Layer 4 of a small transformer language model trained on English Wikipedia (8 layers, counted from 0, width 128).
Take only the direct path to the model's output, skipping the later layers: a vector added to the residual stream pushes a token's score in proportion to its dot product with that token's output vector.

Output vectors of the tokens that the questions are about. A number n stands for (n - 500) times 0.0022.
"her": 472 588 426 812 557 224 488 466 476 353 428 368 460 489 361 296 590 632 369 389 299 501 565 485 595 624 657 519 528 459 575 311 703 361 388 496 632 576 437 644 307 786 521 459 566 552 442 414 505 288 600 668 455 556 545 604 684 512 404 333 357 628 595 248 501 652 528 395 456 605 408 346 523 490 475 399 337 474 434 434 740 468 451 581 598 305 854 541 516 590 622 618 508 642 646 237 446 501 314 558 570 574 497 449 440 577 592 314 482 527 468 573 517 549 569 621 475 546 377 189 449 486 440 650 398 733 420 705
"st": 588 577 299 487 535 556 641 312 423 547 300 340 660 341 353 467 373 489 491 603 497 432 447 458 530 577 486 494 558 415 707 497 473 478 516 497 623 273 615 531 497 478 529 497 470 452 572 490 637 610 441 404 573 680 307 504 383 611 624 188 497 432 460 721 573 457 619 363 485 595 317 763 745 463 427 642 517 604 424 352 451 559 375 433 534 625 521 351 438 542 418 389 601 673 441 361 465 480 474 568 373 725 503 418 577 554 509 380 611 597 384 641 462 559 611 692 637 420 344 519 441 551 598 570 364 632 285 462
"L": 298 767 609 601 689 385 782 857 283 223 727 53 575 682 626 643 587 239 317 342 214 684 412 333 632 206 482 424 702 207 307 221 732 339 250 805 299 596 354 711 330 575 576 298 585 669 571 239 859 293 921 286 706 243 212 853 643 338 240 194 308 623 304 366 341 694 252 632 628 290 593 385 568 650 468 703 725 431 688 561 202 528 655 420 269 402 643 321 256 568 764 303 325 221 655 645 519 438 611 659 664 715 273 161 323 321 402 298 627 410 774 690 748 631 630 449 314 859 632 288 294 682 756 848 308 658 826 976
" him": 517 583 589 640 513 367 693 471 462 422 605 492 411 487 494 445 396 344 397 475 335 468 437 509 337 285 575 630 571 468 496 443 496 422 443 634 499 641 491 629 543 660 470 337 544 577 440 451 705 545 673 345 587 373 328 520 693 410 355 317 451 606 435 483 426 558 450 659 568 345 477 493 494 438 499 482 550 509 353 412 688 380 519 539 359 522 635 610 464 575 616 375 625 462 278 535 395 378 535 562 580 585 445 563 402 530 519 499 530 401 618 479 616 368 497 569 497 473 832 505 405 450 657 545 374 620 602 616
"ly": 458 591 597 613 522 558 355 498 583 649 494 415 618 353 556 299 383 613 498 410 445 498 419 277 484 487 385 508 405 404 551 481 405 412 600 561 491 440 394 505 634 534 571 743 489 619 454 611 571 707 661 312 491 691 607 419 396 591 570 630 355 519 345 482 547 344 501 542 271 682 619 528 514 461 488 419 551 580 367 517 579 448 641 781 401 552 435 534 491 685 475 265 525 477 690 611 379 373 634 333 387 573 375 400 540 409 441 554 399 666 639 625 341 555 453 790 456 479 457 580 343 382 601 377 310 347 436 627
" her": 567 721 448 629 505 433 491 431 503 463 442 497 417 608 690 478 521 368 464 509 241 506 455 506 472 413 581 622 628 366 433 339 558 313 542 507 509 584 550 565 566 700 564 538 500 570 429 500 549 475 663 412 372 374 491 504 788 384 368 347 529 585 440 547 578 463 442 466 474 342 490 517 446 538 631 605 581 656 366 484 657 439 552 590 427 546 526 615 389 520 465 381 536 573 321 414 538 355 492 528 626 608 402 586 355 408 418 422 518 375 658 572 473 409 625 474 554 412 627 470 469 506 492 503 368 524 525 610
"year": 513 728 485 372 584 528 724 595 434 446 438 368 594 499 459 372 700 525 634 267 506 582 362 279 540 553 554 417 613 464 502 495 544 372 458 643 532 566 635 596 542 502 482 574 627 444 554 495 751 413 594 356 688 381 241 528 507 417 335 161 410 698 247 423 464 491 308 781 439 545 732 399 241 656 581 470 697 491 464 616 491 553 673 495 519 411 472 444 272 584 466 225 468 403 469 377 351 447 499 568 464 495 466 372 455 499 551 568 680 397 495 776 641 549 573 437 311 614 768 376 231 559 578 562 515 578 600 482
"one": 326 383 528 411 609 409 549 543 436 523 663 552 472 524 515 566 620 187 354 347 445 421 373 471 519 659 555 170 542 571 430 343 516 707 459 561 677 574 346 479 343 470 517 617 511 561 659 509 411 347 410 613 622 402 474 378 572 556 338 266 501 538 498 695 693 752 358 527 407 673 439 547 529 342 444 630 348 200 569 546 583 708 534 597 465 309 578 487 501 355 586 625 508 344 584 599 448 552 491 383 370 362 448 419 411 618 461 498 414 621 498 685 760 453 675 642 418 517 342 529 441 680 662 602 309 629 606 547
"ough": 341 458 418 379 550 506 464 740 376 612 688 435 601 329 581 595 471 240 492 614 246 679 568 409 553 532 686 840 526 669 442 404 577 637 506 498 352 200 247 531 588 646 606 639 583 660 459 203 595 495 684 443 639 522 403 456 803 286 495 436 350 705 545 520 458 265 282 561 477 558 634 522 554 437 479 518 511 397 567 587 644 514 565 584 535 249 321 423 453 371 481 511 586 148 587 507 702 630 525 410 549 465 518 406 339 307 607 672 338 307 619 636 478 545 572 586 465 549 353 532 395 428 463 526 430 550 557 503
"ri": 490 710 441 295 472 616 428 356 666 526 391 348 357 283 507 534 621 556 525 471 487 565 525 454 366 452 538 268 438 431 419 539 386 518 633 351 642 372 461 603 444 641 516 564 496 551 448 461 300 477 657 402 561 595 386 403 300 396 526 519 528 575 666 607 557 441 654 453 554 644 674 525 507 474 427 388 610 453 445 532 652 656 496 611 562 714 578 417 574 349 492 692 399 398 596 464 519 460 469 379 561 553 481 477 590 447 576 542 507 635 550 418 441 435 439 548 437 400 515 545 688 559 423 406 335 638 563 419
"ll": 498 513 534 509 705 638 478 617 391 455 494 468 595 283 560 480 537 397 505 512 467 439 435 285 452 314 683 647 469 436 438 526 447 638 571 416 562 441 566 527 553 581 636 312 389 602 598 435 506 463 583 538 740 537 582 498 435 387 495 428 281 524 280 440 617 785 494 570 505 155 466 649 519 409 658 598 317 182 554 583 445 373 524 613 495 395 742 509 519 554 561 264 562 556 534 397 402 417 411 489 394 756 449 487 611 433 316 325 602 679 509 491 490 688 539 542 600 447 377 340 374 631 476 654 603 657 382 576

Each question shows what one neuron of this layer's MLP adds at an activation of 1. A number n stands for (n - 500) times 0.0014.

n217: 347 567 514 514 515 620 371 482 505 489 508 247 565 526 494 427 453 553 418 637 396 526 497 424 553 695 596 483 489 606 520 509 456 596 512 464 486 556 611 382 362 438 625 633 479 492 608 366 530 410 540 559 633 387 396 383 483 482 609 609 467 409 432 403 514 267 636 658 733 644 412 580 663 414 522 569 567 468 493 407 460 519 354 544 515 558 443 647 415 454 562 361 606 527 616 389 563 538 340 662 470 408 401 567 573 642 359 641 446 445 310 438 383 508 508 550 380 491 582 479 525 611 546 485 562 503 450 432
Which of these tokens does it push up most? "st"

n303: 503 366 530 664 415 476 426 315 523 264 441 346 474 660 441 505 566 558 421 545 548 571 431 478 530 641 602 627 519 511 527 506 566 542 497 647 588 468 540 393 748 432 534 548 458 458 481 380 505 505 489 466 448 546 599 400 532 650 490 580 489 447 468 407 649 513 423 476 306 676 511 515 466 548 555 583 460 580 588 411 443 310 495 484 562 517 434 560 387 430 500 325 514 453 617 448 472 546 535 353 549 489 632 465 412 544 497 664 331 547 422 567 347 640 431 631 572 492 467 639 340 452 566 447 346 551 525 531
Which of these tokens does it push up most? "ly"

n66: 489 429 602 438 319 497 423 434 564 366 516 573 603 429 497 599 508 580 602 478 411 634 338 512 616 542 431 646 513 619 590 506 572 479 481 414 478 526 612 352 632 553 595 662 481 398 372 469 567 582 369 286 492 579 595 458 497 444 677 524 453 528 500 404 539 545 486 563 506 543 670 545 274 461 580 581 503 476 458 561 420 446 522 464 360 416 473 656 505 641 457 413 594 426 500 503 484 415 516 500 414 542 336 509 643 545 480 569 492 484 474 640 352 632 466 597 627 505 592 435 389 346 468 391 478 456 399 472
Which two tokens does it push up most, strongest first? "ly", "year"

n14: 450 414 355 523 512 667 413 688 553 657 563 477 543 497 633 503 419 672 500 570 506 387 451 472 377 497 560 489 503 437 618 623 612 483 306 477 398 449 525 573 662 533 655 596 479 600 711 357 324 442 448 563 588 448 447 500 458 495 519 523 466 612 436 441 582 311 362 563 343 462 454 555 407 279 595 640 463 441 376 536 555 416 505 644 506 571 520 373 293 569 413 553 395 567 494 405 624 533 546 464 659 341 425 401 475 505 561 641 475 515 420 414 417 456 475 696 484 488 495 484 575 567 397 587 652 329 655 470
Which three tokens does it push up most, strongest first? "ough", "ly", "ll"

n121: 637 453 419 576 465 510 502 560 505 540 588 625 527 537 418 483 583 522 564 587 444 284 505 543 455 448 578 487 573 474 452 550 378 385 585 448 503 525 453 477 502 450 490 614 547 417 546 435 544 626 592 526 517 525 651 409 431 447 412 569 314 419 604 484 604 679 420 472 473 579 525 412 535 488 549 393 690 479 491 694 472 515 422 685 406 327 457 487 434 483 540 547 624 466 516 528 472 495 478 428 354 423 490 563 283 555 561 413 464 629 470 490 539 530 466 463 512 419 602 433 641 419 495 661 317 581 516 394
Which of these tokens does it push up most? "one"

n245: 425 474 654 519 396 606 519 547 587 427 644 554 537 518 478 503 558 591 540 526 601 460 534 627 732 658 371 466 607 400 455 532 514 673 710 392 529 519 533 350 457 550 448 580 359 699 384 400 347 486 534 406 302 582 486 491 387 487 545 437 433 544 427 476 602 452 408 486 636 345 460 356 378 458 470 348 475 604 413 543 424 560 569 644 520 537 414 483 588 476 469 462 597 568 476 653 459 604 567 513 586 333 348 413 530 481 432 438 590 703 402 415 324 485 580 316 500 611 418 473 333 566 500 515 626 544 484 432
Which of these tokens does it push down most? " him"

n200: 426 976 655 472 638 589 506 590 531 483 497 676 508 687 306 361 387 472 408 538 582 375 495 588 575 429 520 483 688 379 491 400 444 399 470 395 491 420 435 480 588 403 380 531 570 492 584 431 466 556 365 464 558 416 659 549 523 444 440 535 500 531 588 551 474 503 538 437 484 400 523 407 531 463 556 552 325 538 528 564 349 599 576 557 680 396 535 503 548 553 451 586 355 321 561 593 425 508 629 594 503 434 612 500 325 467 389 461 436 455 466 416 489 608 435 497 604 453 606 566 587 402 462 466 356 702 503 464
Which of these tokens does it push down most? "st"

n241: 559 422 503 560 597 528 573 476 497 577 445 465 467 532 537 464 311 721 642 408 692 547 307 542 486 469 506 454 384 548 338 527 724 472 441 417 538 460 517 524 566 479 455 534 503 516 416 615 486 371 500 521 467 644 525 518 528 503 664 630 577 587 428 516 449 419 468 494 481 512 625 505 446 429 551 638 589 571 332 453 422 604 435 472 548 464 362 448 525 581 494 577 485 472 500 378 438 508 399 552 514 597 324 497 358 527 586 444 678 339 663 575 553 256 483 330 383 313 633 462 674 270 447 694 635 443 532 517
Which three tokens does it push up most, strongest first? "year", " her", "ri"

n211: 318 500 478 534 403 619 512 592 529 419 419 533 428 553 549 464 495 476 593 502 513 455 519 478 593 590 662 416 743 660 549 464 692 514 467 481 508 546 587 503 460 552 443 478 394 452 545 479 565 464 523 516 495 443 400 670 471 623 577 371 480 466 482 521 495 465 424 254 582 563 493 523 386 456 447 463 468 442 415 436 507 659 468 502 503 424 327 522 587 538 512 482 404 631 555 443 468 495 559 375 531 422 554 462 559 512 581 434 407 596 476 244 457 545 382 549 468 730 423 526 515 557 440 462 600 399 525 547
Which of these tokens does it push down most? " him"

n168: 506 515 334 358 447 710 739 482 475 365 434 585 495 479 509 342 435 330 369 406 396 366 378 513 394 611 733 503 404 379 344 515 466 309 491 611 409 648 446 742 417 470 503 466 612 487 538 509 731 469 438 500 492 471 408 469 537 556 467 479 657 354 415 438 537 598 601 566 730 541 486 503 341 440 506 525 440 556 411 436 680 483 562 537 497 461 497 454 669 419 515 440 594 500 530 465 488 475 618 428 608 606 555 459 528 527 472 603 475 381 371 461 383 553 528 524 642 515 424 492 610 593 527 635 590 385 581 375
Which two tokens does it push up most, strongest first? " him", "year"

n319: 608 516 444 746 345 442 520 404 577 470 490 577 467 467 547 471 600 591 557 509 513 434 580 541 542 515 553 724 803 587 563 476 517 417 600 669 423 530 350 459 459 466 403 522 595 456 447 552 556 500 525 529 517 573 500 548 478 400 545 364 413 515 444 505 431 500 459 605 489 497 472 560 421 500 431 343 640 546 476 478 432 505 630 586 547 356 390 538 613 512 427 296 489 502 503 508 550 452 525 601 397 502 460 446 616 567 449 502 362 417 388 495 696 420 436 437 488 490 458 369 510 516 395 375 495 469 472 592
Which of these tokens does it push up most? "year"

n144: 515 368 454 514 592 341 393 371 560 494 503 448 385 584 550 478 514 539 457 669 497 331 415 591 410 391 424 520 395 642 384 414 393 409 607 525 356 419 661 576 578 544 355 450 565 458 517 463 558 352 612 527 503 452 516 545 448 534 663 387 589 316 552 500 556 580 580 446 652 552 613 347 436 636 467 656 550 471 530 555 560 572 447 458 670 538 529 545 329 475 454 613 337 443 533 486 612 519 556 594 308 494 339 460 503 460 612 565 492 392 618 559 582 765 519 669 490 377 476 538 435 444 575 595 312 550 492 435
Which three tokens does it push up most, strongest first? "L", "ri", "st"

n99: 508 525 617 456 606 592 564 533 541 471 431 414 647 539 557 513 582 536 458 564 389 575 356 633 448 448 392 379 405 483 336 555 500 474 492 505 530 565 616 549 432 392 676 487 503 449 681 731 556 480 390 467 581 590 533 416 595 697 465 540 576 364 512 434 588 512 425 547 364 438 275 337 554 407 371 584 356 354 430 357 537 539 438 541 445 403 417 484 461 503 580 465 610 536 550 521 354 440 471 412 676 552 453 591 609 563 452 472 604 492 429 475 528 550 546 689 566 500 569 513 487 509 468 471 448 566 367 500
Which of these tokens does it push up most? "one"

n9: 479 414 579 730 525 487 411 519 355 572 492 415 599 478 551 485 581 462 318 561 429 450 466 516 433 505 474 635 513 415 581 606 482 284 393 526 516 510 431 636 522 579 573 390 661 390 547 553 439 623 500 525 392 518 475 500 449 548 571 447 696 328 363 534 490 432 449 534 469 375 427 596 648 521 556 519 456 457 505 475 458 602 441 439 573 535 609 461 551 445 545 621 486 311 478 510 408 436 363 555 520 505 440 324 470 517 480 355 400 591 544 605 405 493 536 651 541 365 581 616 508 484 622 712 373 568 461 495
Which of these tokens does it push down most? "year"

n231: 483 460 410 493 597 635 488 450 421 514 384 483 632 507 483 438 660 462 575 437 447 634 509 435 596 460 637 514 602 561 454 583 432 488 340 543 429 507 559 688 675 505 567 417 503 531 510 409 528 444 429 679 560 488 328 469 453 471 704 480 526 378 473 536 330 500 400 493 415 461 316 502 443 431 545 697 526 426 470 405 423 601 561 500 587 404 534 505 422 600 507 450 445 407 576 485 533 475 488 620 535 626 589 466 479 527 502 424 553 369 572 445 565 570 479 480 471 529 563 466 394 498 606 581 533 555 538 419
Which two tokens does it push up most, strongest first? "L", "year"

n295: 494 383 436 495 377 495 414 406 492 459 354 472 376 561 663 460 462 354 713 544 494 553 557 599 612 524 563 632 575 624 522 684 516 481 506 440 419 628 632 413 489 618 372 410 543 604 508 509 591 303 385 390 558 583 489 550 683 403 417 441 519 503 439 572 530 513 497 384 571 357 406 503 538 465 591 526 593 497 587 415 528 597 549 421 406 585 562 569 430 463 694 284 650 631 599 553 388 322 538 397 616 456 332 516 442 471 524 466 441 401 456 423 439 440 565 726 446 427 526 453 414 530 579 467 334 509 497 447
Which two tokens does it push up most, strongest first? " her", " him"

n38: 569 491 506 514 436 455 457 324 421 398 509 434 490 432 327 593 497 494 674 519 685 615 740 642 643 581 450 553 441 442 609 677 563 423 518 344 399 402 377 503 506 604 627 572 564 249 503 392 642 446 500 396 548 500 330 708 411 719 409 649 468 540 532 385 615 530 436 485 390 330 591 514 376 569 517 332 590 596 407 415 550 600 445 523 485 554 470 482 560 582 417 394 448 514 540 503 351 389 512 419 645 445 579 542 368 536 438 497 463 331 532 503 438 497 469 457 462 642 563 550 570 469 342 532 497 714 475 475
Which of these tokens does it push up most? "year"

n33: 420 416 568 508 363 521 513 489 557 463 656 396 462 552 561 474 429 532 401 513 409 419 556 539 366 320 449 532 438 264 449 447 539 482 651 529 322 532 468 522 613 537 469 540 466 371 492 683 374 581 565 455 487 521 622 446 379 572 586 448 442 372 565 553 394 513 506 411 419 456 646 592 518 619 558 526 551 437 543 508 500 405 351 566 625 580 328 470 450 669 549 561 534 565 647 549 630 474 519 495 600 497 519 599 469 513 536 539 707 301 583 467 425 649 663 387 517 456 629 505 654 486 508 354 503 427 322 469
Which two tokens does it push up most, strongest first? "ly", " her"

n314: 437 560 410 482 453 515 488 319 512 600 518 541 495 437 294 465 530 656 393 649 674 726 633 563 546 539 555 534 522 352 580 526 360 467 356 406 494 566 458 400 327 439 598 419 535 604 457 480 545 411 363 381 624 616 376 545 554 480 494 450 579 616 443 480 253 546 567 552 684 562 445 465 521 382 407 484 506 616 454 556 672 437 368 362 316 610 612 423 727 426 488 459 404 488 471 678 492 456 719 649 523 243 469 402 412 424 426 562 468 317 497 583 541 430 309 481 463 637 535 576 439 590 644 683 490 570 648 509
Which two tokens does it push up most, strongest first? "L", " him"

n222: 473 611 620 531 758 497 418 479 391 672 315 518 492 462 677 447 489 375 451 470 290 585 522 464 713 546 428 454 485 673 393 600 643 568 450 694 311 511 435 587 492 512 603 454 430 529 442 484 497 517 550 436 486 656 522 616 500 471 620 506 283 562 479 314 588 334 566 451 556 435 564 462 500 742 364 420 509 556 508 461 387 607 448 537 659 450 400 642 469 494 663 583 400 567 497 436 542 500 543 309 572 606 344 452 419 563 559 511 453 369 411 512 522 339 554 500 479 573 500 409 393 420 512 491 536 415 629 619
Which two tokens does it push up most, strongest first? "L", "ough"

n96: 648 689 456 665 553 366 423 576 453 435 437 503 589 583 454 403 322 412 446 452 546 527 592 490 541 460 392 462 511 554 497 355 545 463 391 495 456 610 407 680 531 571 492 406 329 447 536 465 571 453 481 580 565 505 621 486 391 600 431 611 543 503 515 528 593 541 574 511 556 602 383 379 631 513 357 500 379 503 416 434 511 357 464 553 571 664 362 631 439 319 588 478 380 461 566 495 413 479 457 352 448 500 666 510 401 461 277 484 455 441 522 421 466 552 389 537 613 607 602 531 555 537 478 603 593 719 523 717
Which three tokens does it push up most, strongest first? "her", "L", " him"

n122: 762 584 434 620 556 445 394 469 628 468 636 577 565 497 396 604 458 535 411 566 557 621 577 710 562 572 373 541 565 452 549 537 576 463 514 562 555 588 513 538 448 562 476 383 486 333 481 433 571 408 426 511 323 527 416 494 381 415 505 519 457 590 520 419 556 551 435 706 570 356 274 394 452 527 418 583 551 375 421 469 500 431 576 519 458 389 517 587 328 421 503 478 571 652 463 454 594 544 584 301 352 463 481 519 615 603 476 482 510 486 597 458 466 591 574 500 558 398 653 523 492 357 434 459 345 613 492 432
Which three tokens does it push up most, strongest first? " him", "her", " her"

n205: 531 466 528 587 461 452 664 560 660 552 492 407 620 556 432 561 443 486 367 485 582 626 570 565 494 481 448 525 400 526 486 402 374 449 534 505 511 527 478 355 468 387 348 568 457 579 492 643 478 425 581 320 415 494 570 556 492 574 636 364 462 640 426 549 582 614 660 519 595 514 428 584 440 437 419 462 668 511 544 431 417 378 311 489 434 540 615 641 449 436 444 640 561 471 544 561 533 616 467 410 460 388 423 375 476 534 431 559 495 688 588 506 402 462 829 369 352 475 617 513 547 510 387 260 468 624 436 370
Which of these tokens does it push up most? "ri"

n32: 669 517 407 389 585 539 587 534 601 487 424 280 650 447 508 508 455 460 480 465 577 386 462 403 363 476 462 497 546 398 476 463 448 618 630 575 376 606 608 632 412 670 505 394 514 423 666 561 463 500 546 568 544 602 636 494 371 430 459 445 473 524 465 450 487 566 476 363 338 481 438 605 564 561 458 340 454 431 486 638 457 387 465 436 402 646 336 619 768 482 467 461 373 526 667 516 460 477 328 495 554 561 519 394 731 398 458 669 438 458 457 424 459 574 471 596 480 497 548 528 597 568 473 456 595 438 545 544
Which three tokens does it push up most, strongest first? "ll", "ri", "ly"